Layer 7 of a small transformer language model trained on English Wikipedia (10 layers, counted from 0, width 96).
Take only the direct path to the model's output, skipping the later layers: a vector added to the residual stream pushes a token's score in proportion to its dot product with that token's output vector.

Output vectors of the tokens that the questions are about. A number n stands for (n - 500) times 0.0044.
" she": 554 558 654 527 509 526 390 411 561 560 378 507 478 526 625 630 527 425 442 468 634 516 505 347 517 450 599 375 417 436 576 511 399 575 627 644 507 477 602 376 514 559 484 387 398 554 621 361 436 462 512 421 573 583 476 527 461 648 640 461 436 573 610 504 469 598 306 365 559 538 477 418 679 441 637 479 460 416 385 587 506 563 530 383 525 503 452 467 504 386 442 611 390 501 433 442
"ome": 440 446 493 580 501 611 382 455 366 355 387 545 474 610 475 321 332 482 496 525 537 781 484 380 465 505 612 440 542 575 636 334 606 713 626 309 543 386 534 386 422 412 584 616 648 289 465 382 685 438 387 510 508 311 506 428 340 569 643 550 612 519 697 460 459 499 416 608 411 616 654 411 677 424 628 478 553 538 516 531 270 437 477 674 496 523 395 551 489 473 581 527 396 654 469 519
"artment": 460 511 380 502 389 480 350 400 593 275 384 679 488 433 400 785 349 226 555 445 519 346 678 470 503 474 678 485 304 427 450 354 580 556 723 593 525 491 573 678 417 700 439 367 706 548 688 382 708 431 385 325 433 670 433 549 462 604 518 384 475 387 367 459 661 449 295 647 321 436 563 630 666 451 562 440 278 694 582 562 378 507 516 530 592 529 472 609 703 386 466 581 476 844 492 358
"ague": 337 652 408 428 442 515 459 562 486 371 285 406 495 654 451 589 286 452 522 284 385 445 538 427 422 744 475 424 404 691 603 578 502 537 419 482 374 249 412 601 364 552 498 460 480 520 485 514 659 410 489 481 564 458 538 558 641 609 360 307 556 640 452 623 651 417 587 689 660 537 607 557 560 410 642 280 327 727 654 538 296 637 539 573 540 221 434 639 515 430 628 481 330 886 528 466
" -": 485 550 381 473 468 657 563 529 432 465 465 515 499 591 574 495 532 446 423 497 393 546 617 574 577 456 427 538 357 397 462 423 453 398 479 564 522 442 511 493 558 601 583 469 538 484 434 481 519 396 550 566 602 467 601 498 526 481 565 548 484 567 463 585 437 604 452 450 556 411 557 500 463 460 409 485 512 471 428 444 548 354 538 501 652 484 468 552 577 497 484 469 382 479 629 511
" have": 387 578 499 585 655 499 467 483 511 571 509 467 500 622 461 659 401 474 381 499 620 373 710 378 591 439 661 519 494 511 469 486 592 531 450 441 302 483 650 349 464 552 392 496 503 562 787 496 517 387 462 436 474 428 557 365 525 496 503 528 367 494 598 556 429 515 583 410 510 471 616 438 499 430 541 512 478 446 596 513 536 449 572 578 555 430 410 667 454 496 496 501 313 509 488 359
" S": 527 472 586 384 494 447 485 451 532 595 467 566 495 355 596 519 447 516 461 396 499 567 471 533 540 494 387 556 601 437 436 496 526 534 462 509 527 467 442 584 511 466 448 449 525 572 456 539 556 514 549 562 456 535 554 505 522 486 527 527 545 492 534 601 449 504 485 423 547 480 497 444 400 622 502 504 551 437 472 451 576 599 519 453 402 532 519 477 478 454 434 511 580 377 453 578
"own": 347 373 459 692 578 356 490 649 455 284 454 410 520 695 490 547 378 714 657 586 467 563 499 314 596 496 513 463 303 467 528 581 582 446 544 666 317 514 551 456 300 707 575 565 626 372 568 349 557 368 237 440 372 398 408 493 373 677 469 420 565 395 656 572 511 547 623 402 654 441 700 549 452 556 426 606 432 655 447 490 298 512 541 619 538 380 606 426 598 548 379 511 427 699 313 650
" also==": 433 604 282 525 598 235 512 383 599 196 368 205 446 626 371 727 395 250 457 570 855 614 634 631 704 493 616 228 464 473 757 279 556 568 485 568 424 597 740 525 358 540 372 343 732 567 553 485 731 462 418 350 611 458 664 363 335 689 389 411 474 663 523 401 391 447 573 524 231 565 661 550 494 243 763 618 387 431 423 477 489 474 605 470 723 373 562 688 690 265 261 665 424 740 602 303
"ould": 439 660 441 672 610 616 301 479 334 463 369 339 510 581 332 663 460 628 503 451 353 573 623 337 467 571 719 387 329 547 552 340 666 616 566 521 486 533 627 630 295 510 578 547 545 479 705 274 573 317 287 442 513 602 623 419 365 695 493 510 448 390 326 374 476 530 374 634 419 585 503 518 732 438 507 503 496 605 627 509 404 303 658 590 657 419 395 573 557 596 474 477 284 795 426 332
"ior": 246 444 478 692 531 573 538 473 475 180 589 314 511 497 566 518 585 369 270 465 426 516 431 427 843 510 559 550 517 526 529 573 336 435 510 673 452 211 508 623 597 444 451 511 431 317 493 448 795 486 208 493 689 383 687 503 657 494 309 436 412 456 593 555 493 622 546 620 450 649 436 566 643 349 702 475 571 486 563 433 306 606 523 488 540 497 389 665 468 352 598 493 442 738 483 491
"ement": 479 569 459 637 431 510 471 295 401 319 306 403 512 432 479 698 515 431 535 590 541 579 531 726 559 564 689 585 602 577 510 502 511 423 776 455 378 594 701 625 610 489 308 447 433 233 442 183 459 377 224 388 609 490 537 530 465 357 370 401 446 463 367 398 740 575 581 587 489 723 470 458 716 316 521 614 543 564 610 518 322 400 379 584 517 475 578 596 644 398 451 576 456 742 615 319
"ced": 435 658 355 614 459 566 479 565 368 243 543 495 548 461 516 918 456 430 404 315 614 484 337 478 625 736 802 404 588 607 620 499 436 495 476 545 346 365 641 440 422 653 387 463 667 681 540 350 550 707 576 371 561 460 468 255 546 509 410 559 387 372 571 321 808 518 303 489 422 442 399 684 620 370 456 595 405 456 545 558 484 443 506 391 415 366 386 511 537 474 472 368 495 830 547 552
"ret": 514 491 563 528 577 398 404 409 511 400 281 361 465 641 461 479 531 560 553 362 573 497 502 404 396 445 592 462 352 337 761 491 459 564 463 395 528 333 501 537 575 451 496 454 456 447 459 263 636 665 497 481 596 455 549 658 517 685 463 325 491 440 503 528 545 568 206 549 546 558 402 633 704 567 544 532 524 568 419 500 456 368 737 515 429 583 497 497 497 593 489 491 465 977 419 455
"ay": 638 467 522 714 445 471 408 405 605 450 368 512 519 471 369 480 495 624 345 627 415 490 534 486 458 407 684 567 562 601 539 543 616 480 469 543 510 423 497 484 428 437 518 616 556 595 443 335 587 477 517 315 603 487 338 631 547 436 438 618 539 434 428 542 626 488 400 608 575 391 531 427 340 396 478 428 565 696 470 596 419 573 576 566 414 606 569 407 422 400 395 465 425 692 406 544
"ation:": 575 581 541 535 664 522 478 380 499 251 249 454 469 504 357 708 348 381 467 545 660 640 377 459 471 389 652 604 432 523 623 275 455 555 568 391 473 568 447 451 471 758 452 450 455 334 551 397 643 426 500 469 752 702 583 551 671 406 405 440 405 578 644 504 547 545 409 413 356 611 527 636 521 288 381 321 562 404 407 393 376 591 619 628 568 499 306 549 519 492 583 572 261 877 708 461
"sh": 609 513 563 603 496 527 553 517 547 467 610 420 525 628 545 481 396 676 384 306 418 445 536 554 358 645 465 380 480 382 385 463 412 386 501 476 412 495 466 382 515 579 432 460 548 509 673 473 668 498 370 342 611 433 469 513 298 481 477 365 446 494 496 425 547 399 585 466 436 467 420 610 633 501 697 543 543 526 540 466 410 585 576 446 464 573 665 388 507 651 327 507 667 697 599 577
" career": 480 560 439 635 379 407 568 381 410 465 440 399 457 735 437 626 663 223 346 303 614 610 549 444 630 551 471 408 507 463 591 577 524 620 638 670 519 508 530 420 395 662 444 410 318 484 665 464 463 515 639 393 548 485 451 520 426 482 401 519 390 617 507 450 625 462 411 496 328 574 621 630 598 520 542 298 369 420 454 752 338 600 453 535 699 340 323 729 665 421 391 545 540 545 499 432
"usic": 618 652 279 514 669 257 470 190 617 510 572 577 506 520 422 478 400 576 520 240 598 534 667 389 607 616 647 386 456 630 602 221 527 671 479 670 287 527 416 521 324 668 555 526 560 458 548 546 368 212 241 318 544 524 507 344 439 520 403 562 358 512 559 596 637 485 334 707 327 440 781 665 518 229 502 433 398 640 396 709 385 611 596 473 490 600 358 715 532 549 452 615 515 941 319 420
" It": 454 718 425 471 575 424 377 524 421 510 421 541 509 427 535 561 564 485 388 345 495 491 385 493 457 500 673 533 414 429 460 365 506 523 595 445 513 428 621 501 373 399 447 437 550 529 407 376 391 404 430 403 523 632 738 445 500 639 522 482 506 594 479 590 433 470 528 478 495 456 654 573 503 549 483 642 463 517 418 549 473 657 550 593 470 568 453 477 485 386 472 587 578 619 580 547
"ity": 583 285 482 546 554 507 310 321 557 412 586 401 513 598 357 489 343 587 425 382 462 690 538 514 467 688 726 463 488 269 540 520 561 527 470 384 521 444 577 383 537 555 449 578 473 421 365 283 829 619 690 472 451 611 535 536 452 520 416 542 432 375 531 630 760 576 506 647 205 488 535 514 526 306 444 359 566 490 574 500 393 570 576 520 451 561 414 577 542 471 406 598 586 609 537 426
"ival": 293 411 428 491 488 428 308 292 470 279 423 364 498 626 509 478 522 511 546 547 451 471 582 350 484 529 486 494 608 510 498 422 551 643 454 507 525 450 523 467 406 507 428 541 413 643 332 455 597 411 584 527 640 629 427 635 470 292 460 405 617 450 434 571 472 263 523 557 348 624 685 597 614 313 548 615 356 648 494 701 360 677 522 613 684 613 385 705 656 583 433 455 266 791 642 461
"way": 331 539 574 615 578 422 385 431 405 363 431 479 540 486 577 440 346 637 414 348 500 435 448 476 369 562 519 476 491 388 581 727 443 596 658 510 513 378 549 333 441 541 374 471 577 593 511 345 686 551 434 518 554 353 378 515 423 592 624 498 664 586 395 403 388 428 248 473 477 653 659 655 621 401 520 313 666 619 594 692 494 515 461 679 607 473 415 318 686 515 570 490 459 570 448 572
"let": 408 604 455 568 418 266 457 778 605 399 543 547 499 569 599 409 525 468 454 454 529 335 598 586 804 587 525 387 402 575 468 484 602 464 589 405 565 481 466 388 506 618 614 450 567 496 493 382 691 303 586 422 511 423 324 628 366 530 589 479 569 533 520 383 390 562 362 594 293 311 524 611 678 476 584 579 527 484 583 446 298 367 578 553 433 546 418 543 575 460 459 446 447 701 527 398
"s)": 476 484 441 369 668 420 421 392 429 365 446 307 480 646 386 596 562 271 654 466 651 751 592 497 320 578 460 368 656 399 541 555 697 380 519 543 351 572 601 524 418 705 609 431 700 493 525 435 419 328 234 493 641 411 452 430 277 441 269 540 424 535 316 612 493 288 490 482 427 560 629 751 563 311 595 377 435 610 644 465 465 510 809 544 493 341 356 485 587 814 599 539 648 576 564 579
"na": 499 646 461 664 496 524 468 302 330 538 530 519 503 634 367 588 398 570 518 226 657 536 376 540 536 456 647 662 550 530 613 472 245 427 549 585 447 447 570 472 548 427 556 547 615 318 412 469 703 431 338 278 510 479 464 395 485 477 482 379 506 550 565 579 686 506 420 487 542 553 496 501 640 362 652 584 571 638 525 439 354 466 603 444 463 356 545 358 553 551 444 615 445 740 491 359
"ion,": 261 481 530 528 478 597 396 360 558 370 551 424 507 509 431 519 507 482 498 603 485 550 608 314 445 446 724 442 374 507 422 463 576 451 519 508 334 244 607 469 665 690 474 430 489 407 434 281 673 323 457 509 613 319 415 661 579 548 437 477 444 533 628 689 578 406 612 460 340 548 521 540 622 218 462 610 527 662 490 614 428 565 559 620 412 651 294 583 567 439 427 562 602 806 605 412
"th": 682 445 401 435 282 595 628 527 462 545 315 543 536 529 442 299 339 482 490 367 581 397 414 459 373 552 557 498 552 436 457 524 472 476 437 480 440 406 420 497 623 557 473 402 558 629 659 444 589 635 572 413 535 432 395 480 603 517 675 562 614 372 509 408 633 371 674 436 355 464 547 553 590 471 555 291 650 663 534 567 420 531 647 353 461 487 575 356 497 590 609 484 453 741 555 457
"pen": 353 730 448 421 363 619 525 654 379 263 423 635 501 475 504 625 580 491 517 273 528 511 387 444 574 531 564 418 414 465 555 321 492 571 391 415 376 473 501 624 437 555 475 428 523 740 621 463 656 541 275 372 385 440 644 574 305 524 608 667 372 542 588 571 299 546 432 463 372 511 467 694 840 268 622 418 473 611 548 569 429 383 544 459 558 613 473 520 479 522 231 456 738 815 631 376
"ever": 519 593 455 619 538 541 339 486 417 465 361 484 504 592 320 719 698 489 500 409 577 456 575 472 522 534 568 311 565 426 707 525 539 605 634 475 612 507 530 554 235 554 525 554 507 472 627 353 482 477 333 538 562 406 373 317 398 507 720 420 399 526 798 325 547 401 361 520 274 596 486 488 787 547 584 615 290 301 577 596 347 503 567 488 665 514 395 631 237 362 481 538 359 825 560 415

Each question shows what one neuron of this layer's MLP adds at an activation of 1. A number n stands for (n - 500) times 0.00044.

n175: 645 587 465 513 458 489 570 495 292 613 362 350 617 641 508 612 356 265 395 618 360 542 438 508 394 401 393 384 417 509 575 648 580 629 705 443 402 633 457 585 421 627 407 351 83 488 623 730 346 711 798 551 450 532 601 538 458 513 457 538 360 492 328 661 588 454 491 286 407 412 402 578 748 461 463 545 577 288 479 459 700 261 541 573 524 574 491 687 525 500 421 482 644 655 305 515
Which of these tokens does it push up most? " career"

n208: 475 311 598 424 652 448 446 487 565 457 556 624 573 446 698 574 608 403 531 370 475 496 394 551 560 593 467 528 544 478 512 445 441 712 451 643 375 573 356 535 480 500 559 512 331 645 601 802 492 736 404 573 608 582 632 343 376 576 367 307 796 389 535 540 492 476 273 668 456 387 455 214 329 691 492 512 455 556 341 590 418 546 546 350 409 595 462 402 415 385 463 654 788 481 306 306
Which two tokens does it push up most, strongest first? " S", "usic"

n74: 485 579 679 515 432 641 515 550 690 157 579 576 355 746 605 701 429 355 360 574 479 412 503 285 447 322 497 554 435 553 379 463 225 524 342 533 457 406 341 387 665 453 501 552 699 655 481 551 228 619 612 411 470 514 702 553 423 511 276 499 464 552 540 417 576 414 293 463 600 518 441 699 595 607 763 598 588 437 662 211 441 685 324 371 393 388 419 722 560 686 659 475 471 631 594 344
Which two tokens does it push up most, strongest first? "ced", "ior"

n151: 640 656 501 564 513 473 529 577 340 719 524 623 477 392 486 605 258 550 563 424 472 623 593 229 298 571 642 568 548 651 562 318 271 552 659 372 574 450 497 277 315 546 417 668 450 365 325 520 584 409 542 364 516 457 496 461 654 607 572 475 630 716 468 385 526 501 666 396 845 495 512 308 494 412 404 524 717 661 474 359 495 428 479 565 524 495 500 321 472 523 567 696 489 304 513 348
Which two tokens does it push up most, strongest first? "na", "ome"

n142: 350 362 598 340 523 252 634 465 347 528 478 454 431 511 566 620 356 586 531 510 533 639 325 525 519 704 399 421 608 375 634 621 535 345 473 611 578 560 416 393 481 272 513 497 659 516 276 552 448 511 512 581 603 565 803 343 499 658 404 536 444 673 564 702 527 236 582 330 513 491 568 646 318 480 505 302 631 534 480 394 553 628 594 614 537 577 466 418 473 563 455 490 699 465 258 306
Which of these tokens does it push up most? "s)"

n220: 346 475 521 555 459 324 405 457 400 343 509 439 751 436 539 618 474 558 589 603 655 463 379 442 649 538 519 412 644 572 661 455 586 380 488 445 435 612 517 271 548 372 418 697 578 344 442 518 716 477 515 636 567 493 459 124 664 451 378 671 648 556 720 55 459 557 459 521 472 552 564 590 631 547 450 294 393 576 628 678 679 508 398 584 574 452 456 403 479 318 377 323 512 663 530 331
Which two tokens does it push up most, strongest first? "ced", " also=="

n105: 508 328 592 481 474 549 696 359 350 584 498 539 247 513 578 359 493 488 557 585 475 415 425 613 425 560 668 446 464 520 486 419 522 443 500 530 349 469 593 676 339 471 570 660 550 480 503 288 557 584 533 497 599 627 462 310 560 287 633 472 528 526 394 367 556 516 468 371 516 513 461 685 462 602 512 576 407 720 389 620 418 627 535 595 456 401 270 504 583 496 406 579 385 713 601 436
Pushed down most: " S"

n140: 333 648 471 547 467 525 582 438 506 529 362 636 502 605 591 461 299 567 308 575 375 337 417 607 418 458 402 407 474 493 383 507 560 376 556 548 371 517 617 553 692 682 387 440 346 580 661 379 508 700 500 687 511 495 589 749 460 394 499 482 387 472 450 632 436 398 508 710 581 511 596 406 466 434 399 618 277 580 260 456 394 563 664 585 398 508 453 526 453 672 563 698 703 305 447 417
Which two tokens does it push up most, strongest first? "ion,", "sh"

n180: 424 582 512 606 522 496 550 511 421 527 324 434 535 551 765 149 360 523 458 474 621 529 520 617 230 410 303 618 512 442 493 763 350 338 661 442 503 588 520 300 438 609 342 406 541 640 753 363 503 355 475 467 632 566 513 376 551 435 557 739 519 525 452 469 366 689 420 477 717 332 566 541 363 347 477 588 652 524 380 628 534 461 322 413 604 765 505 427 668 347 617 567 444 435 557 629
Pushed down most: "ever"

n239: 535 542 578 482 412 632 677 585 481 603 220 517 503 613 341 578 491 544 603 480 619 495 608 664 206 659 252 363 514 333 549 313 372 582 512 368 326 377 622 478 554 355 285 475 390 315 435 206 397 389 718 544 617 633 280 403 489 642 659 360 469 817 582 480 511 542 546 717 505 438 516 532 670 496 598 667 608 461 563 531 440 397 463 617 518 662 488 560 304 471 450 325 578 537 659 575
Which of these tokens does it push up most? "ever"

n227: 386 430 462 436 562 687 315 484 544 531 757 616 396 558 502 713 411 526 469 517 378 696 583 358 472 375 515 412 662 312 457 594 472 556 465 257 401 420 415 469 617 507 445 557 584 493 446 629 578 412 681 605 520 352 748 335 358 304 497 198 309 519 318 706 426 589 702 781 578 394 381 456 504 441 554 343 372 464 505 638 259 691 633 347 610 522 495 779 457 408 623 647 471 401 644 603
Which of these tokens does it push up most? "ity"

n56: 610 536 525 493 410 579 333 642 654 563 645 377 617 392 564 597 475 469 701 541 439 409 633 540 457 433 449 520 445 354 586 606 669 438 591 557 624 573 458 465 422 631 376 489 411 589 449 712 296 388 369 507 311 320 395 542 661 531 384 305 729 406 340 590 461 602 507 604 255 493 599 482 405 294 501 535 725 391 541 483 681 546 445 414 316 448 604 442 469 441 770 688 490 416 440 497
Pushed down most: "pen"

n114: 606 454 429 539 544 658 220 341 597 467 512 530 636 505 309 521 650 515 590 422 473 574 678 514 474 411 462 443 566 572 490 445 246 552 385 567 451 436 325 636 463 253 450 453 531 426 562 348 558 464 399 534 329 290 363 406 458 529 596 384 565 553 470 735 347 663 460 778 521 634 774 374 482 469 358 560 607 624 598 455 555 496 487 577 548 521 537 659 402 428 643 530 491 583 510 537
Pushed down most: "ced"

n111: 485 407 660 523 447 557 127 517 595 626 564 400 319 399 642 439 583 735 504 469 448 461 485 551 421 604 538 554 550 736 503 491 496 308 535 458 733 592 447 499 408 513 611 420 662 372 477 617 521 421 492 402 637 433 570 330 444 477 510 503 529 359 629 389 352 440 400 534 549 637 584 600 508 385 434 361 453 780 812 416 343 581 426 534 486 537 441 535 486 273 569 406 488 588 517 423
Which of these tokens does it push up most? "ome"

n160: 466 439 544 441 577 615 378 504 592 528 553 549 356 437 447 804 447 449 406 423 500 550 360 637 562 476 711 307 369 700 514 613 506 603 570 467 462 379 503 736 553 472 406 382 403 482 454 605 569 394 550 561 616 267 538 757 749 706 490 535 513 565 336 493 410 502 517 389 488 478 754 470 389 433 412 419 558 474 436 321 446 347 737 637 406 565 576 255 154 467 478 650 583 521 397 515
Which of these tokens does it push up most? "ion,"

n67: 196 434 570 397 575 509 680 471 545 664 789 566 697 467 289 383 492 482 446 587 575 414 598 542 464 397 182 491 541 484 453 701 614 457 418 622 365 486 464 605 600 495 460 458 566 433 553 514 587 370 219 337 378 497 627 448 525 360 758 499 403 192 571 546 704 406 553 821 441 639 406 779 414 526 536 403 474 310 493 489 509 637 501 444 598 602 776 500 449 544 581 378 517 493 302 257
Pushed down most: "ation:"

n234: 486 592 386 414 692 488 625 443 426 578 469 701 374 262 519 619 565 423 649 613 542 514 776 511 466 337 425 320 742 581 419 382 514 573 289 486 417 673 464 529 628 451 372 398 374 656 481 420 487 504 472 444 732 577 476 670 471 665 462 484 532 475 653 417 489 357 611 335 529 488 537 492 488 519 449 573 549 405 404 624 596 369 466 478 533 800 482 274 428 530 456 598 528 454 311 312
Pushed down most: "ague"

n14: 502 532 373 463 616 412 765 376 633 364 540 489 279 495 466 757 364 392 331 484 474 480 633 479 529 424 603 588 491 679 568 674 447 531 425 272 502 630 596 562 680 497 425 563 460 395 268 374 323 509 544 614 523 500 541 444 207 627 609 356 348 598 461 615 359 456 625 388 439 640 548 664 432 482 520 634 395 439 475 211 719 599 674 608 719 564 628 512 335 338 525 465 361 431 570 472
Which of these tokens does it push up most? " also=="

n183: 528 512 349 462 589 668 400 411 477 366 453 571 631 425 588 268 524 477 639 490 525 576 417 479 632 423 488 294 471 610 531 680 595 487 694 279 726 528 665 412 666 699 527 599 698 404 517 663 502 553 622 308 312 364 474 652 443 201 435 406 411 720 590 506 570 433 589 263 674 384 695 469 430 581 575 524 549 541 516 401 241 405 424 592 164 458 638 438 406 483 495 374 438 577 615 406
Which two tokens does it push up most, strongest first? "ome", "let"

n167: 639 511 502 674 477 432 528 564 290 502 579 412 216 467 631 424 384 379 720 648 366 481 433 617 473 540 503 489 396 524 301 451 588 490 469 674 415 470 626 551 492 431 552 600 579 550 419 428 564 538 533 592 413 723 437 603 158 104 432 370 428 464 608 617 535 505 246 609 581 538 639 677 334 422 608 563 404 602 393 576 460 569 471 427 523 472 385 554 595 466 692 452 637 473 495 472
Which two tokens does it push up most, strongest first? "ival", "s)"

n47: 412 402 700 643 514 490 336 533 464 728 721 459 855 704 407 597 532 456 445 452 438 474 526 448 459 897 496 414 625 357 292 692 499 495 529 720 430 377 528 416 462 521 332 603 480 549 565 518 416 424 469 524 708 470 504 381 452 515 454 462 418 266 304 600 505 596 302 506 445 679 347 438 448 510 611 365 481 438 687 450 524 579 574 382 450 461 526 625 572 375 339 469 667 385 447 386
Pushed down most: "ation:"

n16: 483 389 663 468 515 388 553 368 625 556 513 555 235 637 522 463 624 419 537 467 453 541 451 615 758 406 489 664 320 512 399 559 611 444 637 531 424 549 579 463 509 538 514 441 382 548 455 466 305 723 429 500 422 402 724 848 415 590 519 587 608 419 582 446 420 290 460 558 482 584 550 671 438 554 498 596 366 736 289 284 304 361 536 510 562 113 375 636 508 771 331 781 403 530 193 576
Which of these tokens does it push up most? "own"

n222: 289 349 526 372 559 554 497 293 367 460 401 566 567 414 590 439 474 448 345 411 690 407 812 346 401 446 381 728 587 615 457 426 389 551 418 434 591 481 439 384 495 450 582 695 563 576 203 589 563 382 454 556 502 513 476 265 460 472 712 432 535 555 609 400 427 305 476 549 570 707 573 438 611 440 513 466 273 445 432 682 407 598 665 518 689 730 271 597 704 540 710 398 493 661 715 556
Which of these tokens does it push up most? "ival"

n9: 557 734 566 468 535 330 583 481 416 438 342 518 528 509 541 439 464 135 404 513 307 538 450 585 846 410 194 781 398 362 406 481 743 371 533 713 530 536 364 265 361 489 513 442 520 697 769 569 384 531 400 330 616 526 549 513 425 566 328 548 592 454 522 642 406 446 548 620 568 504 499 628 442 492 439 555 550 484 382 650 662 519 372 698 583 607 586 494 253 515 609 389 352 607 425 476
Which of these tokens does it push up most? " career"

n189: 793 727 683 728 412 511 354 610 450 538 440 532 245 307 442 409 522 447 314 584 329 372 622 523 352 327 478 605 464 524 476 515 435 490 495 430 629 570 590 376 495 609 503 535 654 244 628 338 425 329 447 488 492 329 489 464 501 388 544 614 620 635 402 591 421 638 386 572 543 525 638 757 450 221 262 566 579 445 560 575 467 583 603 392 581 633 672 309 354 711 512 452 476 611 460 608
Which of these tokens does it push up most? "ay"

n71: 542 543 469 428 572 644 803 709 629 469 605 687 782 409 630 549 646 413 569 523 194 606 567 591 517 528 363 520 513 216 510 463 383 576 561 354 431 494 494 468 458 549 623 253 568 537 201 559 396 376 613 504 483 270 630 545 584 564 814 782 297 354 400 458 397 361 298 628 311 396 442 337 624 526 418 545 574 447 441 519 531 246 784 745 601 372 561 585 443 560 426 558 396 500 415 387
Which of these tokens does it push up most? " -"

n202: 544 506 509 549 519 377 652 589 872 551 532 616 501 487 642 666 471 478 419 414 359 569 509 404 689 349 477 450 576 446 564 576 502 670 621 438 498 447 460 321 581 717 430 278 414 646 582 409 280 527 786 367 297 721 340 513 394 322 477 450 374 167 599 596 724 459 395 149 205 378 778 385 330 413 510 559 451 655 360 688 402 608 504 418 629 400 601 547 357 431 546 625 919 588 379 574
Pushed down most: "ould"

n231: 474 451 420 361 488 471 804 370 346 532 551 552 337 806 562 445 577 440 517 608 304 674 449 598 522 620 152 521 553 518 429 124 208 468 462 491 656 478 500 479 498 498 599 348 460 508 482 470 620 504 698 336 572 535 648 510 367 676 383 609 487 810 413 528 815 517 560 429 381 295 424 454 413 482 481 544 318 536 258 456 506 357 597 685 603 503 355 471 594 586 416 557 582 639 727 659
Which of these tokens does it push up most? " -"

n93: 350 571 449 486 428 471 516 466 610 432 531 775 707 333 525 620 696 353 733 454 470 509 357 603 647 565 443 386 376 391 558 698 502 539 485 350 540 631 549 439 567 367 663 475 376 756 592 581 270 510 478 622 561 418 297 549 330 463 383 476 390 470 421 641 383 583 465 484 718 656 659 488 840 748 446 388 404 400 458 329 504 526 496 622 415 307 508 491 385 373 521 282 645 316 443 511
Which of these tokens does it push up most? "pen"

n23: 514 332 529 732 267 297 426 475 602 452 350 474 458 360 598 534 522 272 602 554 471 796 321 565 559 630 641 463 582 454 674 404 570 649 504 560 422 446 439 601 486 590 698 571 734 454 431 573 705 600 476 525 655 324 476 326 316 404 650 448 670 285 820 509 313 314 484 534 678 422 680 482 659 443 516 525 587 401 429 430 390 435 463 575 507 350 352 315 508 321 626 337 619 561 333 542
Pushed down most: " have"

n233: 360 558 615 648 578 484 813 454 678 481 552 599 247 220 458 392 608 466 731 463 549 774 506 629 371 476 270 609 449 387 375 445 613 584 538 484 562 567 592 600 541 378 468 401 367 396 406 590 636 549 361 400 369 526 787 818 396 584 437 260 413 478 550 600 621 328 441 430 472 641 611 385 476 267 360 495 407 386 524 347 445 516 521 292 497 530 481 415 521 661 432 671 454 717 641 494
Pushed down most: "ced"

n127: 510 403 590 447 357 583 258 303 554 668 496 564 659 480 469 595 621 374 450 405 325 453 528 418 671 751 606 754 326 501 513 507 495 333 690 370 233 516 427 551 374 436 551 566 586 506 531 576 638 448 285 536 387 481 369 664 594 534 611 344 754 498 452 320 562 406 348 538 373 630 541 530 711 531 555 376 533 649 415 353 674 218 359 479 453 542 274 497 695 303 795 554 723 535 478 557
Which of these tokens does it push up most? "artment"

n133: 420 261 454 602 418 300 475 443 568 610 335 613 643 538 821 673 436 538 566 719 509 335 519 509 510 501 419 574 379 613 362 623 487 368 563 737 679 399 510 382 595 446 362 768 484 355 550 583 682 587 489 725 846 259 510 398 753 380 427 567 500 389 434 555 380 554 369 502 371 650 188 510 310 335 449 338 579 385 562 714 385 579 341 542 612 482 496 576 392 489 599 359 544 361 485 565
Which two tokens does it push up most, strongest first? "ior", "way"

n63: 458 421 346 616 440 456 611 399 438 618 461 483 310 575 637 452 440 275 578 693 330 569 269 402 605 359 753 573 586 355 479 344 604 660 569 543 367 573 557 640 604 565 475 630 417 640 427 582 719 503 369 682 770 561 623 314 556 376 515 590 643 526 400 403 517 401 552 448 500 491 692 387 339 438 677 615 298 372 364 344 549 567 618 136 395 403 508 514 590 510 344 643 525 560 476 478
Which of these tokens does it push up most? " also=="

n125: 446 172 152 528 363 575 510 678 574 484 603 355 757 231 419 656 537 498 575 429 480 476 422 305 418 600 700 199 581 295 605 689 381 842 282 339 407 755 459 535 412 395 635 450 545 445 494 681 291 424 592 547 388 494 681 435 548 560 477 447 436 495 567 578 432 533 557 321 298 688 529 532 600 560 394 447 495 525 466 405 494 478 367 591 624 468 530 554 634 724 686 561 759 598 349 519
Pushed down most: "ay"

n86: 366 634 750 593 648 706 729 505 478 657 332 615 385 415 531 776 304 659 663 526 434 454 633 531 738 370 498 771 454 522 356 527 409 280 486 321 470 459 339 620 471 379 312 507 401 412 405 507 552 605 587 559 401 427 689 536 284 553 493 492 574 466 455 429 423 344 430 405 625 579 590 458 616 501 568 466 549 482 625 496 287 587 620 464 341 550 488 601 383 596 515 605 332 435 325 157
Pushed down most: "s)"

n164: 602 711 271 567 362 487 353 572 504 555 506 420 704 366 384 618 340 783 652 581 326 492 676 450 343 618 768 422 384 660 488 495 602 701 304 479 532 675 651 609 510 408 683 243 532 594 443 579 441 420 402 594 404 491 358 395 491 453 346 438 451 356 629 475 373 484 623 381 294 542 562 523 586 571 453 731 510 313 392 390 759 336 584 605 549 408 778 409 773 371 634 626 154 418 371 331
Which of these tokens does it push up most? "ould"

n238: 836 272 527 373 669 445 470 390 518 518 730 330 691 456 374 561 568 707 384 349 475 554 652 664 451 610 462 357 396 501 367 396 137 446 758 533 435 624 531 610 574 594 341 796 207 592 546 290 441 422 448 495 389 491 711 422 566 506 318 566 639 446 617 456 565 433 491 681 494 561 438 587 278 314 528 509 486 574 498 453 562 626 413 432 627 494 695 493 588 313 415 516 656 371 601 503
Which of these tokens does it push up most? "ity"

n1: 702 348 511 318 366 527 415 566 694 430 630 780 529 365 774 331 389 471 510 483 628 350 457 607 420 460 562 574 586 926 427 738 474 268 580 443 562 496 564 656 222 545 283 555 585 460 617 442 716 395 289 538 449 366 343 635 405 615 638 493 509 365 339 323 360 608 640 379 281 418 585 463 724 559 369 603 370 456 441 569 407 518 604 718 666 234 231 539 540 537 539 620 477 360 596 565
Pushed down most: "ret"

n112: 761 316 472 519 562 645 405 610 593 604 633 626 463 362 581 649 542 238 623 495 603 593 580 867 514 600 711 513 516 593 493 460 459 501 296 302 434 558 363 431 393 454 377 399 409 206 613 537 280 531 614 428 653 432 669 524 472 576 472 497 485 350 488 292 536 376 405 472 394 423 647 657 584 547 432 620 386 326 404 344 448 583 499 426 533 435 593 649 541 569 515 647 604 356 415 458
Pushed down most: "way"